Layer 5 of a small transformer language model trained on English Wikipedia (12 layers, counted from 0, width 64).
A neuron adds its activation times its output weights to the MLP's output. To switch it off is to set its activation to zero at one token and run the rest of the model.
A neuron's activation on a vector x is GELU(weights . x), where the dot is the dot product.

Input weights of the MLP neurons that the questions are about. A number n stands for (n - 500) times 0.0013.
n17: 429 527 298 527 660 367 509 638 605 483 679 577 467 415 443 515 297 451 660 304 505 570 400 410 501 485 574 434 457 738 564 467 559 558 653 672 602 474 485 461 475 550 498 359 455 627 548 565 614 340 557 434 435 435 507 288 424 524 323 499 589 465 413 651
n22: 729 383 534 473 508 478 549 347 875 498 438 459 476 520 430 616 312 396 567 569 622 563 647 460 413 515 450 521 455 530 300 491 515 443 245 659 452 374 699 355 506 558 570 499 354 487 565 441 470 563 304 633 468 590 539 581 481 452 470 465 540 542 220 524
n33: 618 243 554 471 727 453 434 386 504 408 539 329 480 537 554 652 434 573 741 655 559 439 513 671 322 623 386 442 495 557 543 393 541 561 394 562 388 334 476 550 500 459 529 424 456 267 470 723 533 393 621 428 490 619 360 654 503 589 556 584 602 456 457 295
n74: 619 581 527 542 504 266 524 503 574 478 671 578 607 520 397 728 482 480 463 465 608 446 454 554 437 378 677 277 415 770 453 482 322 454 415 616 587 408 477 383 363 573 382 588 482 485 609 575 498 590 479 386 455 589 603 576 469 517 445 459 603 519 394 454
n81: 500 796 598 313 681 562 429 784 635 392 647 301 667 635 474 385 583 241 452 502 520 528 145 532 610 517 760 594 694 640 452 475 551 210 725 451 41 263 444 366 458 530 474 517 235 678 626 768 679 436 343 503 524 612 394 508 504 531 393 623 618 362 494 323
n101: 533 659 509 514 578 637 591 385 516 593 599 619 590 616 351 459 593 468 432 312 605 522 398 406 707 623 560 479 306 668 550 394 480 430 473 581 435 407 447 498 590 447 610 370 486 414 539 502 473 528 401 474 307 450 376 585 501 378 293 436 490 336 529 661
n132: 536 601 654 452 500 660 491 539 533 516 624 443 564 652 513 537 635 276 499 353 543 388 507 467 561 502 662 492 527 461 399 393 300 463 559 502 405 294 462 472 364 527 413 368 414 511 593 391 557 517 444 548 542 457 475 705 479 410 675 464 641 549 516 213
n137: 532 517 382 498 574 511 585 442 638 474 552 543 413 353 378 661 383 477 667 581 580 566 527 473 405 386 376 609 534 581 441 536 385 453 580 588 599 493 504 437 508 623 587 562 397 422 498 478 387 357 426 617 562 513 723 528 460 468 423 554 529 494 372 621
n140: 501 297 503 456 637 501 545 509 708 404 540 486 487 461 497 571 532 741 548 353 517 745 479 394 385 711 230 225 410 616 499 353 581 620 408 570 705 380 436 523 623 563 452 431 473 544 394 491 369 435 489 604 498 302 400 554 507 595 328 487 512 550 433 554
n151: 629 410 649 393 537 487 482 458 531 520 486 488 412 561 620 534 428 400 675 423 456 474 585 454 460 566 450 307 477 663 484 452 610 464 498 434 519 475 442 276 409 459 365 365 369 439 409 520 405 630 499 488 752 460 793 644 546 577 485 659 725 504 521 406
n165: 597 498 491 496 490 479 664 514 762 479 552 542 537 498 489 598 420 376 569 628 609 424 527 592 505 405 506 583 521 373 291 458 479 489 539 606 453 411 631 345 541 585 477 607 480 565 507 552 444 480 450 479 444 508 487 493 455 442 475 543 524 472 237 410
n173: 578 416 564 454 563 463 548 612 515 510 540 535 624 446 520 536 393 238 506 558 503 505 508 577 363 582 508 470 577 545 409 494 375 497 492 515 496 560 476 610 394 474 274 437 411 648 540 317 404 446 504 558 574 508 678 575 508 456 625 566 671 479 387 479
n176: 632 455 568 412 465 551 518 592 480 423 634 491 576 563 494 465 501 379 471 526 527 598 462 516 645 550 568 403 335 502 443 445 425 509 510 525 508 359 444 581 442 592 490 308 348 556 533 390 543 410 604 465 582 459 539 680 492 596 488 568 577 495 472 317
n183: 399 656 366 545 662 548 585 534 504 615 666 490 561 484 425 370 498 559 346 491 496 441 313 600 537 495 539 627 462 487 473 307 355 492 765 477 398 522 551 525 429 618 487 549 808 519 511 609 568 572 394 603 329 454 379 432 503 424 596 408 474 541 431 588
n194: 416 498 535 466 420 402 522 528 466 404 886 272 483 592 608 512 349 387 758 506 548 329 587 704 393 595 535 611 564 768 481 613 476 544 392 596 405 324 509 567 420 576 379 338 517 555 482 665 620 298 354 439 604 895 284 414 477 566 471 477 508 495 453 310
n232: 389 657 440 496 582 576 574 658 489 618 593 549 564 529 461 504 458 423 324 395 576 494 395 559 587 629 729 540 430 579 463 410 373 480 548 507 520 490 539 533 320 602 396 501 462 688 564 428 558 517 439 532 585 428 513 498 480 526 542 394 505 425 399 527

Output weights of the MLP neurons that the questions are about. A number n stands for (n - 500) times 0.00082.
n17: 512 498 523 482 599 413 486 634 654 460 487 482 501 420 559 516 515 491 544 340 464 572 570 355 425 535 412 423 501 440 512 550 541 536 543 448 616 548 472 354 558 505 443 442 483 483 565 400 517 511 517 586 662 519 531 520 433 483 402 672 392 642 447 546
n22: 232 628 785 655 555 440 535 607 72 788 480 400 523 589 722 382 624 425 315 468 236 534 316 280 439 540 520 547 726 478 515 563 363 377 602 200 420 744 573 580 369 172 454 641 497 601 439 592 375 278 846 473 398 503 551 408 452 589 815 531 267 503 817 719
n33: 338 507 495 583 485 702 502 486 534 435 577 692 577 347 485 480 540 350 508 553 520 353 556 375 479 604 584 368 698 562 471 544 380 533 451 551 628 576 561 574 320 502 185 630 326 518 525 544 395 524 508 491 519 448 532 475 543 558 665 496 443 575 263 484
n74: 447 571 425 532 662 418 483 453 506 544 505 542 478 445 452 631 477 531 439 749 427 461 501 553 391 434 348 557 481 450 532 644 527 492 461 392 485 556 355 477 553 503 505 486 434 430 340 618 699 577 593 398 480 623 460 405 519 407 368 500 487 623 597 333
n81: 558 696 575 486 857 767 299 403 646 528 424 441 300 526 737 524 555 575 680 556 569 322 376 607 592 409 500 755 702 436 427 328 666 256 444 159 380 459 532 23 933 451 671 631 592 492 502 642 511 646 523 649 347 573 356 357 554 556 725 444 402 507 494 234
n101: 428 413 599 528 605 464 578 702 659 448 427 434 516 402 515 457 399 460 628 571 496 528 407 492 499 478 511 371 639 449 525 471 514 497 487 447 469 564 625 558 444 425 308 479 633 543 425 505 512 487 681 559 610 576 524 470 406 480 677 451 510 533 443 364
n132: 495 610 603 444 541 418 409 575 524 423 499 545 539 615 636 536 565 486 584 552 365 516 460 601 546 515 663 410 638 477 572 441 360 556 585 418 373 456 496 466 591 586 368 354 714 378 408 539 525 517 554 560 418 554 437 356 580 459 572 459 504 486 339 477
n137: 444 446 652 429 536 482 438 536 517 572 433 417 383 477 559 444 564 463 484 431 362 457 414 486 570 413 468 472 463 462 609 646 496 604 611 438 427 465 487 611 575 450 570 404 665 429 432 500 520 554 631 394 497 542 474 454 576 587 622 513 512 592 605 483
n140: 563 551 373 382 506 503 456 541 490 535 553 512 470 587 374 444 593 533 505 375 548 442 488 496 530 433 449 588 526 568 456 464 433 482 449 581 401 622 579 361 429 530 582 512 414 508 645 369 537 513 411 557 527 479 576 544 570 480 583 530 477 593 413 501
n151: 526 631 440 552 410 309 449 525 312 410 636 535 435 442 369 550 668 557 701 555 569 606 536 411 710 579 482 461 361 426 511 439 494 364 826 700 496 406 505 460 555 675 463 170 670 369 563 531 647 538 476 612 574 792 467 226 456 297 215 466 364 779 340 547
n165: 388 666 490 416 486 458 285 406 321 642 470 495 471 651 556 463 660 524 394 493 470 479 251 503 497 463 422 620 570 328 717 594 531 403 623 328 489 595 479 506 411 288 589 517 703 471 474 474 611 452 645 425 469 402 496 397 726 355 674 472 546 535 734 571
n173: 527 585 376 498 390 566 611 481 562 497 562 558 462 419 644 392 482 558 485 493 407 519 392 575 549 415 547 694 569 581 478 534 593 444 449 563 473 509 491 525 519 518 448 573 444 475 352 599 510 497 520 477 438 454 442 350 481 431 528 347 459 580 421 610
n176: 524 433 508 565 513 467 643 483 553 542 498 541 555 476 591 482 481 484 530 489 494 496 593 473 468 564 478 487 514 544 495 543 547 522 503 522 511 545 529 520 451 579 356 494 435 515 466 398 299 605 584 538 451 431 499 290 477 500 564 455 533 520 309 579
n183: 559 454 505 559 435 429 613 398 526 667 463 659 613 520 360 529 551 610 505 371 588 457 422 375 374 461 717 682 429 581 484 551 452 455 592 638 545 352 519 521 629 486 633 350 476 379 475 419 460 426 518 481 358 645 492 481 545 252 510 326 349 482 537 570
n194: 744 476 576 599 589 712 546 403 495 380 429 594 489 441 642 419 452 565 443 536 549 628 524 494 485 500 553 564 552 425 563 340 560 409 399 525 477 591 497 683 282 391 535 480 513 513 509 553 345 639 309 416 448 310 513 339 502 545 517 353 535 503 412 600
n232: 645 550 426 679 345 521 534 681 626 456 421 462 501 484 559 422 504 343 467 516 458 539 735 503 546 477 684 340 702 560 349 577 544 383 508 615 399 448 521 599 499 595 448 244 504 419 634 389 451 501 480 438 452 614 584 589 568 381 474 428 387 657 314 323

Each question names a token from some text and the token that comes next. It shows the vector x that enters the MLP there. A number n stands for (n - 500) times 0.015.

Then comes g, the gradient of the next token's log-probability with respect to the MLP's output, scaled to length 1. A neuron's effect is roughly proportional to its activation times (output weights . g). A number n stands for (n - 500) times 0.0011.

"d", then "ation"
x: 521 489 511 649 493 520 626 491 418 489 514 470 494 429 523 534 508 458 485 500 514 474 535 497 527 499 565 504 521 465 442 538 531 445 548 546 508 519 461 517 532 476 512 532 488 482 480 525 435 515 531 496 528 490 511 513 59 527 514 439 527 529 544 496
g: 497 603 570 572 444 468 743 443 270 543 449 530 568 524 518 450 478 465 594 362 491 505 308 437 449 497 667 426 625 365 587 552 677 566 516 382 580 418 265 679 401 583 493 443 602 551 439 477 482 319 681 650 642 453 460 611 745 350 195 333 488 549 527 441
Which two neurons, each switched off alone, lower its probability most, in order? n165, n81

" law", then "s"
x: 498 529 517 612 440 505 645 517 479 450 489 534 471 437 518 467 523 466 521 519 501 534 516 549 521 490 544 508 501 471 450 542 542 432 515 521 500 493 412 533 522 448 514 513 483 472 495 571 444 510 537 503 510 525 491 533 82 527 503 437 559 491 583 467
g: 443 395 247 619 507 393 450 501 431 345 436 381 513 388 464 413 610 369 494 616 499 410 476 621 651 661 412 441 411 568 401 634 492 506 646 276 533 703 681 566 376 499 497 371 548 363 737 479 494 710 644 766 377 513 306 552 529 568 543 421 611 569 461 462
Which neuron, switched off, lowers the next token's probability most? n183

"ine", then " C"
x: 542 515 511 623 475 470 648 514 434 423 452 522 469 441 516 509 513 482 512 532 492 491 488 532 520 496 560 527 497 518 431 519 521 442 521 510 498 542 443 507 517 500 501 502 533 490 495 568 446 508 573 465 503 463 514 538 86 541 506 412 561 537 551 505
g: 503 562 438 401 300 376 531 572 393 338 515 496 621 405 506 489 614 420 475 348 525 297 660 185 379 543 479 425 537 612 614 755 405 623 304 604 549 587 369 368 558 645 474 604 533 555 522 535 484 501 430 318 473 578 553 641 442 597 412 648 386 662 675 649
Which neuron, switched off, lowers the next token's probability most? n81

"land", then "o"
x: 515 521 493 615 476 517 633 477 436 437 521 512 500 466 521 515 508 445 501 538 494 497 551 512 550 504 580 494 485 502 444 531 517 464 538 521 498 487 439 547 491 493 507 509 489 498 480 496 448 505 550 483 511 470 479 537 47 535 491 452 567 536 557 520
g: 664 445 604 574 465 435 770 522 485 704 597 377 435 501 598 506 410 491 544 668 588 313 691 578 459 614 530 565 412 544 387 447 545 425 429 586 624 398 460 381 428 468 249 500 474 494 623 440 627 458 471 512 513 540 614 407 581 474 446 542 494 317 38 519
Which neuron, switched off, lowers the next token's probability most? n176

" 16", then "."
x: 518 519 489 623 497 528 644 488 467 516 504 533 471 429 491 496 503 469 502 516 444 486 482 459 529 511 525 506 514 492 425 510 534 444 561 525 529 506 419 520 503 466 533 519 526 500 492 568 452 483 546 505 527 498 506 562 74 503 484 443 585 498 564 510
g: 371 384 633 534 522 730 663 477 612 680 509 352 670 595 274 743 418 641 364 281 470 552 526 418 424 544 508 510 480 515 392 393 473 453 471 280 491 718 590 674 333 460 493 434 479 631 560 503 385 362 639 458 580 526 486 450 470 423 593 418 526 532 640 283
Which neuron, switched off, lowers the next token's probability most? n101

"if", then "ex"
x: 562 509 503 632 494 509 645 501 438 479 498 490 497 414 526 471 499 483 517 523 514 490 510 528 479 534 535 513 508 505 461 523 522 409 500 482 490 520 421 499 523 474 501 526 498 460 471 510 480 535 552 472 557 478 512 538 72 553 555 444 526 542 534 504
g: 576 353 424 594 552 336 579 535 548 389 554 349 397 611 418 712 584 446 519 640 460 540 663 375 638 390 390 570 327 577 346 692 443 630 592 583 720 409 597 550 471 576 580 567 410 450 503 326 343 667 610 500 508 495 466 411 309 757 351 472 453 466 391 310
Which two neurons, each switched off alone, lower its probability most, in order? n22, n81

"S", then "t"
x: 504 468 544 631 450 504 626 514 470 515 468 531 529 455 536 523 505 461 519 522 507 507 527 516 514 498 519 456 481 490 461 510 503 437 500 528 537 512 421 585 494 477 524 524 491 487 493 518 457 504 516 455 525 476 503 540 42 539 518 456 544 526 540 500
g: 634 424 498 538 296 327 570 684 479 220 536 619 490 558 496 369 555 531 590 505 559 558 254 484 390 749 462 462 646 552 628 446 622 439 321 426 526 397 362 452 556 564 531 673 586 477 615 560 588 776 455 529 353 331 370 345 508 426 601 396 602 570 498 436
Which neuron, switched off, lowers the next token's probability most? n173

" enter", then "ed"
x: 521 524 524 623 464 523 643 485 450 477 487 521 482 445 516 463 483 455 517 517 525 483 535 518 508 500 559 540 538 497 434 545 537 420 547 500 436 511 415 505 513 453 504 519 490 493 535 524 490 514 516 493 560 512 485 546 81 528 494 434 556 490 562 471
g: 444 543 564 432 472 657 258 608 366 370 549 433 259 447 606 331 526 576 373 400 305 313 454 663 505 524 354 665 557 579 561 585 570 472 571 432 457 627 511 723 497 400 686 453 573 588 497 576 558 303 466 532 423 500 245 510 552 625 690 535 363 625 538 620
Which two neurons, each switched off alone, lower its probability most, in order? n81, n165

"de", then ","
x: 506 467 493 608 484 500 615 502 446 457 455 533 515 430 564 534 485 476 490 489 515 502 495 549 507 515 562 481 488 503 440 532 529 458 532 539 538 517 421 531 492 476 509 533 521 457 491 550 456 501 577 489 545 483 491 510 65 545 519 423 567 526 548 480
g: 529 505 467 500 551 685 431 539 244 502 460 660 477 663 329 432 416 622 498 333 489 541 252 476 575 490 606 491 600 521 651 375 568 550 423 407 542 546 674 762 319 545 552 389 482 615 459 311 477 378 710 451 516 343 337 459 410 368 604 548 458 549 726 614
Which two neurons, each switched off alone, lower its probability most, in order? n165, n81

" his", then "tor"
x: 524 492 525 586 480 483 654 507 499 492 483 499 466 477 490 503 529 486 536 535 448 493 525 564 493 485 511 484 472 474 443 551 537 424 501 508 502 504 419 490 528 471 508 504 485 489 499 593 453 504 582 493 533 478 501 538 75 540 520 453 539 503 596 493
g: 497 443 587 466 464 590 718 575 455 566 401 549 525 426 493 557 374 383 697 556 453 451 444 539 210 557 498 353 557 494 854 537 422 482 623 510 391 576 253 527 429 336 409 598 409 526 543 677 386 426 485 591 350 415 733 581 639 613 662 465 463 452 366 390
Which neuron, switched off, raises the next token's probability most? n151

" did", then " not"
x: 508 487 571 618 504 496 635 507 496 458 509 481 501 490 534 495 540 506 521 532 468 457 520 515 489 468 513 498 512 472 457 546 510 380 481 505 505 519 449 503 515 449 520 517 538 456 516 549 484 514 541 521 533 518 493 546 65 513 495 432 533 511 569 441
g: 415 560 496 585 509 798 644 398 315 358 385 428 578 545 511 414 523 534 585 509 365 595 416 492 390 284 669 447 600 536 620 515 461 296 442 643 668 737 421 503 324 665 394 594 406 562 331 605 484 643 575 422 573 498 252 435 504 423 522 586 400 477 656 479
Which neuron, switched off, lowers the next token's probability most? n33

" Ca", then "mb"
x: 498 533 513 603 494 486 655 580 443 525 487 557 509 453 485 513 478 478 511 466 484 498 523 512 516 522 522 508 532 461 440 538 553 446 502 549 487 523 436 483 463 435 490 514 466 452 498 555 459 492 591 507 548 477 499 561 89 548 501 440 569 487 543 497
g: 452 449 513 406 477 446 384 484 450 486 382 637 504 437 581 717 694 709 446 477 319 504 565 484 610 613 655 552 391 369 603 506 365 735 407 433 491 272 400 350 393 434 528 341 801 502 653 485 344 654 554 523 451 532 643 612 439 395 513 371 563 494 371 648
Which neuron, switched off, lowers the next token's probability most? n132

" version", then " 2"
x: 526 542 515 634 492 507 660 476 475 462 506 513 493 451 516 420 527 452 516 471 527 492 494 518 531 491 573 509 537 495 431 529 519 430 528 513 481 545 409 533 496 496 520 505 511 457 488 530 433 517 502 522 500 515 435 530 101 516 519 439 542 516 574 529
g: 484 534 631 536 373 409 411 448 555 629 613 392 643 422 585 547 456 457 472 636 626 463 549 108 234 377 702 403 331 542 505 468 506 518 432 682 510 434 381 419 560 630 502 475 641 541 399 451 562 481 296 453 670 541 577 574 656 328 456 431 479 539 692 640
Which neuron, switched off, lowers the next token's probability most? n183

"\n", then "=="
x: 519 508 512 628 498 477 629 467 469 508 431 495 499 462 515 533 486 472 545 521 495 487 531 498 516 497 515 528 518 498 447 536 514 451 537 515 469 514 435 506 553 392 544 506 539 471 479 585 448 504 531 480 499 496 505 552 78 513 509 438 583 516 568 503
g: 517 430 440 581 737 658 488 450 589 461 512 549 370 523 659 577 400 552 386 513 377 437 510 586 310 556 704 470 545 518 469 571 392 616 201 532 456 442 753 448 446 541 499 697 490 536 577 534 678 292 466 556 567 358 598 432 318 339 644 388 305 541 332 581
Which neuron, switched off, lowers the next token's probability most? n33

"==", then "D"
x: 538 531 510 591 480 487 593 476 507 500 431 485 521 457 555 520 478 480 511 570 463 511 507 531 527 502 544 498 519 512 453 583 544 401 465 512 520 502 417 495 563 437 515 496 526 471 465 574 463 508 526 465 492 519 483 584 82 486 457 459 572 516 559 521
g: 658 529 426 467 623 542 586 411 711 464 429 586 407 420 372 639 485 406 432 559 510 322 640 415 447 678 533 535 534 370 368 375 425 546 540 490 405 476 596 644 630 553 594 455 422 546 523 585 249 454 616 515 514 362 449 714 543 433 514 331 600 408 184 806
Which neuron, switched off, lowers the next token's probability most? n33

"ated", then " version"
x: 572 500 488 644 483 519 638 469 449 463 494 517 483 415 526 547 493 485 503 518 503 459 527 514 546 500 503 526 507 508 431 577 530 419 529 526 496 518 426 492 523 490 532 510 509 466 471 517 490 516 538 494 520 481 497 510 82 517 488 457 534 490 571 496
g: 466 649 420 500 317 493 470 631 438 593 410 599 404 566 513 339 566 308 603 425 409 490 332 314 631 377 565 414 544 502 688 587 581 581 268 433 644 580 174 438 502 649 503 493 656 572 344 579 341 381 567 556 574 454 592 575 557 358 478 689 565 632 493 629
Which two neurons, each switched off alone, lower its probability most, in order? n165, n137

"le", then "men"
x: 544 506 505 638 462 496 625 504 434 477 497 530 500 429 531 519 519 493 496 531 466 523 523 516 481 518 569 502 506 472 422 526 515 438 465 502 492 501 445 546 524 483 521 520 531 484 495 558 420 532 567 492 541 467 505 525 76 526 514 442 557 516 541 466
g: 454 630 500 514 432 369 552 462 420 509 542 538 502 438 316 347 372 415 452 450 631 474 702 719 374 611 598 335 486 500 498 573 554 468 402 630 423 565 456 426 383 151 243 579 463 663 527 377 444 442 730 623 664 443 533 714 596 547 476 620 593 611 512 427
Which neuron, switched off, lowers the next token's probability most? n81

"al", then "ay"
x: 536 531 502 641 447 480 641 504 413 508 509 525 527 434 535 544 499 478 499 544 499 497 520 502 548 488 525 495 517 477 433 524 527 430 472 518 516 525 442 516 484 491 514 503 503 476 486 508 482 528 575 483 504 485 500 523 69 534 504 453 571 497 543 494
g: 619 621 496 474 367 377 276 564 482 562 610 483 576 385 563 290 569 540 580 240 359 432 412 674 468 623 456 594 311 510 503 485 347 444 474 448 691 545 436 684 543 310 364 315 534 481 445 594 616 499 481 661 534 503 325 592 621 490 573 439 553 603 557 797
Which neuron, switched off, lowers the next token's probability most? n165

" after", then " the"
x: 532 479 518 593 483 502 618 485 504 487 479 521 487 454 533 487 523 498 506 524 507 492 506 519 492 525 504 502 520 485 445 551 523 413 523 530 485 493 432 509 527 466 513 534 506 465 504 537 446 499 561 464 531 503 483 534 49 516 530 450 572 482 610 465
g: 514 458 327 488 583 678 422 279 408 452 570 317 393 642 482 448 458 309 695 293 445 451 605 486 466 564 586 570 591 490 402 555 487 510 570 626 565 681 607 431 616 391 691 532 599 181 566 432 674 629 387 485 499 506 584 476 444 557 532 462 348 302 713 488
Which neuron, switched off, raises the next token's probability most? n33

"ted", then " 6"
x: 550 505 495 612 490 524 662 519 436 458 499 490 491 427 509 508 499 463 509 480 487 468 497 515 538 493 564 532 483 504 427 567 530 449 549 554 537 531 457 491 513 472 513 518 533 480 483 544 458 500 536 470 509 475 511 477 82 518 539 457 540 495 583 459
g: 475 453 491 547 450 506 395 322 400 624 457 457 523 500 498 484 503 477 496 496 542 467 609 222 407 665 449 507 299 456 473 359 383 403 552 469 632 542 248 411 543 804 500 430 595 549 571 559 660 499 395 391 704 456 666 655 530 540 453 366 678 369 768 670
Which neuron, switched off, lowers the next token's probability most? n81

"s", then " also"
x: 504 498 487 626 476 492 641 484 430 507 502 477 509 428 529 540 504 476 518 543 482 485 522 530 520 489 553 539 478 471 447 506 503 425 530 551 518 523 440 528 511 469 530 557 513 435 488 592 478 498 552 471 524 506 499 524 78 522 502 421 522 536 543 506
g: 298 633 403 580 444 483 566 477 505 323 481 582 323 652 646 307 679 687 544 565 417 503 450 431 573 357 736 578 534 482 559 486 523 628 527 437 341 369 509 318 749 611 622 480 656 458 423 449 547 501 356 551 432 462 513 476 297 577 518 279 592 564 630 320
Which two neurons, each switched off alone, lower its probability most, in order? n137, n165

" He", then " played"
x: 522 482 533 604 463 507 631 504 468 529 494 553 548 453 474 519 523 499 498 511 509 483 520 528 485 515 525 525 510 471 411 544 515 446 493 529 440 502 447 520 495 439 519 503 516 477 468 559 453 508 568 498 550 509 486 549 74 504 480 405 560 503 562 533
g: 318 584 545 587 236 646 553 619 437 366 508 532 593 519 434 565 486 541 349 625 462 522 584 503 435 497 515 379 598 530 540 521 502 416 601 326 318 546 498 440 314 702 490 487 436 414 364 553 435 437 153 376 835 544 597 546 596 621 449 602 459 622 669 521
Which neuron, switched off, lowers the next token's probability most? n81

"N", then "ich"
x: 512 499 528 625 464 504 635 532 453 527 498 500 536 453 509 542 496 488 505 545 513 484 502 478 496 493 547 480 505 524 439 524 510 435 498 522 509 515 442 557 497 488 530 490 514 505 484 493 472 502 520 457 538 478 469 540 37 542 495 453 575 506 538 528
g: 554 558 489 290 682 281 482 501 738 618 529 247 675 481 586 522 488 314 486 652 601 562 627 734 482 577 320 418 372 439 444 427 462 379 609 541 668 600 307 395 512 631 390 459 527 676 580 571 549 486 456 543 279 496 531 455 442 565 414 404 450 596 363 490
Which neuron, switched off, lowers the next token's probability most? n74

" C", then "li"
x: 520 516 553 591 484 514 651 566 455 533 482 510 502 446 502 523 489 436 486 475 490 494 525 516 523 517 533 519 525 481 445 531 527 447 527 566 534 521 431 525 479 420 505 515 474 480 473 530 438 477 564 457 531 472 533 573 77 526 502 453 548 488 555 496
g: 463 547 292 744 409 483 508 449 339 387 483 699 363 547 402 455 518 431 486 504 381 647 489 415 490 585 605 711 536 569 652 629 623 504 363 309 443 359 517 428 423 401 414 472 567 285 545 515 661 620 664 507 536 456 633 589 581 503 711 644 469 323 472 248
Which neuron, switched off, lowers the next token's probability most? n165

" Year", then " "
x: 500 486 497 618 449 494 666 484 477 489 499 509 508 482 512 476 525 471 499 515 480 487 472 517 525 510 553 486 501 523 433 542 526 467 525 522 495 505 416 551 469 495 541 499 505 478 499 514 449 505 511 512 517 505 477 546 61 537 482 443 578 506 587 514
g: 638 655 604 437 459 430 501 376 557 453 523 561 318 510 700 671 479 469 660 477 605 490 454 407 438 525 558 463 190 600 452 472 609 329 410 577 528 378 561 350 626 709 585 470 519 411 489 586 540 484 329 638 340 351 578 552 562 118 578 494 629 464 503 572
Which neuron, switched off, raises the next token's probability most? n101

" the", then " Ko"
x: 548 493 531 597 478 479 639 498 487 509 497 508 469 455 500 532 539 469 517 496 478 489 525 542 518 494 555 485 485 478 439 547 528 431 520 500 500 524 422 466 561 468 506 518 494 478 494 536 425 504 571 488 524 482 498 521 72 538 486 447 550 493 601 515
g: 593 633 546 238 611 526 451 519 275 413 570 453 668 320 400 321 577 428 582 619 584 310 601 217 495 454 557 429 598 453 511 600 282 554 619 606 546 524 402 349 458 440 525 573 653 538 537 358 628 478 416 450 563 572 555 534 399 658 388 537 374 684 552 694
Which neuron, switched off, lowers the next token's probability most? n151

"\n", then "In"
x: 519 510 512 619 498 480 621 450 474 495 429 495 504 472 509 542 498 473 552 523 496 480 531 506 514 503 507 517 521 499 451 533 523 444 535 512 479 505 434 501 546 388 554 510 536 463 472 591 453 505 521 468 496 503 507 566 82 524 502 442 597 509 560 497
g: 398 292 444 618 465 507 448 473 570 593 531 555 732 339 593 405 546 463 382 658 464 524 395 721 512 360 569 679 454 313 333 516 352 723 645 380 467 565 515 475 551 384 622 417 308 613 596 454 744 582 563 436 451 450 306 508 483 583 326 552 523 490 405 676
Which neuron, switched off, raises the next token's probability most? n33

"th", then " place"
x: 518 508 516 616 480 515 633 459 450 478 529 522 488 439 521 529 527 453 486 527 477 482 563 525 533 502 556 487 515 466 469 527 513 420 494 517 512 485 462 519 541 475 522 534 491 469 477 521 415 515 529 492 531 497 502 535 46 537 517 451 506 504 543 548
g: 399 457 623 571 586 611 448 446 510 444 503 290 493 277 440 745 453 515 435 537 432 623 604 515 469 521 579 482 657 557 427 653 436 531 212 590 457 299 519 516 581 291 483 421 531 580 666 434 621 515 655 552 701 402 637 664 616 441 382 252 361 357 475 517
Which neuron, switched off, lowers the next token's probability most? n151

" of", then " P"
x: 506 540 484 643 495 498 641 466 473 507 496 513 499 455 523 512 511 492 491 505 497 499 507 522 518 506 507 487 511 470 423 558 503 439 519 532 513 527 453 456 548 461 524 543 514 454 498 512 512 518 553 469 521 475 504 530 58 515 495 446 543 467 582 492
g: 555 630 376 298 601 318 676 570 514 392 543 659 529 401 448 561 454 351 658 350 550 368 668 452 446 454 441 424 420 407 439 470 308 461 679 779 326 364 540 298 640 662 539 544 597 540 631 618 435 504 365 541 423 474 516 599 487 724 428 618 477 589 417 453
Which neuron, switched off, raises the next token's probability most? n165

" provide", then "d"
x: 501 507 546 627 498 507 641 502 471 410 467 490 460 460 544 497 513 479 499 490 504 494 511 529 541 489 544 551 515 508 434 538 545 410 533 518 486 536 436 492 504 482 483 488 516 463 499 549 492 543 518 526 522 470 498 550 80 510 497 417 554 521 569 467
g: 307 473 422 768 530 489 294 514 344 489 535 513 487 439 458 489 562 602 301 379 323 421 422 340 660 468 522 631 740 525 616 640 668 621 465 537 211 417 471 514 404 361 543 494 431 426 622 471 517 439 522 643 504 467 635 465 499 705 664 478 453 698 400 551
Which neuron, switched off, raises the next token's probability most? n22

"or", then "n"
x: 531 548 498 629 459 464 652 546 402 477 526 523 507 481 537 518 497 443 493 502 492 463 496 516 521 517 585 525 511 481 437 535 547 440 505 528 490 521 438 517 492 477 511 519 491 505 502 513 456 484 549 486 517 469 498 529 83 552 519 451 558 512 547 473
g: 505 440 517 628 520 289 200 459 531 556 696 500 446 683 471 479 529 471 594 440 516 344 631 526 739 400 523 733 318 332 411 803 467 571 358 449 551 449 432 682 639 387 530 475 564 549 550 398 394 406 408 564 490 481 615 466 537 552 406 362 382 663 545 447
Which neuron, switched off, raises the next token's probability most? n194

"ri", then "dge"
x: 493 501 515 614 458 490 661 517 414 487 509 500 494 448 529 510 476 473 492 516 470 481 504 519 483 511 607 542 508 507 454 504 541 455 498 537 481 526 437 485 528 483 521 501 523 510 523 526 465 516 571 479 541 459 499 545 75 550 491 417 569 524 528 499
g: 479 423 583 474 500 469 371 605 775 571 548 509 374 634 355 581 214 621 529 434 276 597 563 561 221 628 538 584 462 308 445 513 586 530 541 521 433 430 620 392 427 486 555 534 540 700 581 580 322 599 447 379 422 321 675 605 495 461 586 378 714 411 483 502
Which neuron, switched off, raises the next token's probability most? n74

" was", then " b"
x: 496 499 530 608 481 528 651 452 476 493 499 509 496 484 554 506 516 500 511 537 503 475 532 522 502 490 535 509 492 477 425 538 518 390 519 484 491 507 425 485 532 467 513 503 531 490 498 567 487 498 521 512 545 497 485 536 77 505 469 415 550 503 603 496
g: 397 558 427 405 332 464 354 589 632 517 422 625 363 305 357 527 563 433 377 401 600 402 510 446 722 639 666 455 527 392 344 550 456 500 397 342 493 586 477 568 509 476 328 517 577 555 593 448 665 446 772 576 471 402 514 519 372 312 606 628 615 669 517 793
Which neuron, switched off, lowers the next token's probability most? n165

"72", then " G"
x: 525 509 511 614 498 516 609 476 475 488 517 526 503 451 504 496 539 476 510 541 461 473 518 476 540 524 561 493 480 476 441 545 526 446 534 521 529 497 458 553 482 474 523 501 515 509 474 527 418 500 499 499 502 478 480 557 36 527 516 445 568 535 556 496
g: 694 546 537 294 308 425 427 454 488 467 533 572 545 474 437 586 567 432 529 475 771 288 669 393 476 420 442 410 552 640 359 808 421 487 346 262 583 445 368 376 468 459 460 535 353 463 454 622 535 419 553 423 440 564 727 614 667 495 558 655 579 561 464 628
Which neuron, switched off, raises the next token's probability most? n132

" appear", then "ance"
x: 516 513 521 622 475 526 652 477 474 445 510 462 474 477 523 468 509 471 488 525 444 487 532 534 520 470 548 557 549 510 429 531 532 393 545 495 500 537 435 513 517 470 499 487 519 499 506 571 462 530 501 538 514 500 501 517 80 510 497 424 538 526 548 501
g: 578 515 516 407 578 461 432 475 275 670 406 303 533 568 587 539 466 505 345 664 340 541 529 425 585 605 587 460 653 373 632 498 630 546 321 417 718 545 306 529 631 430 450 262 711 516 529 589 478 532 650 438 388 464 519 528 542 385 263 462 315 691 529 635
Which neuron, switched off, raises the next token's probability most? n22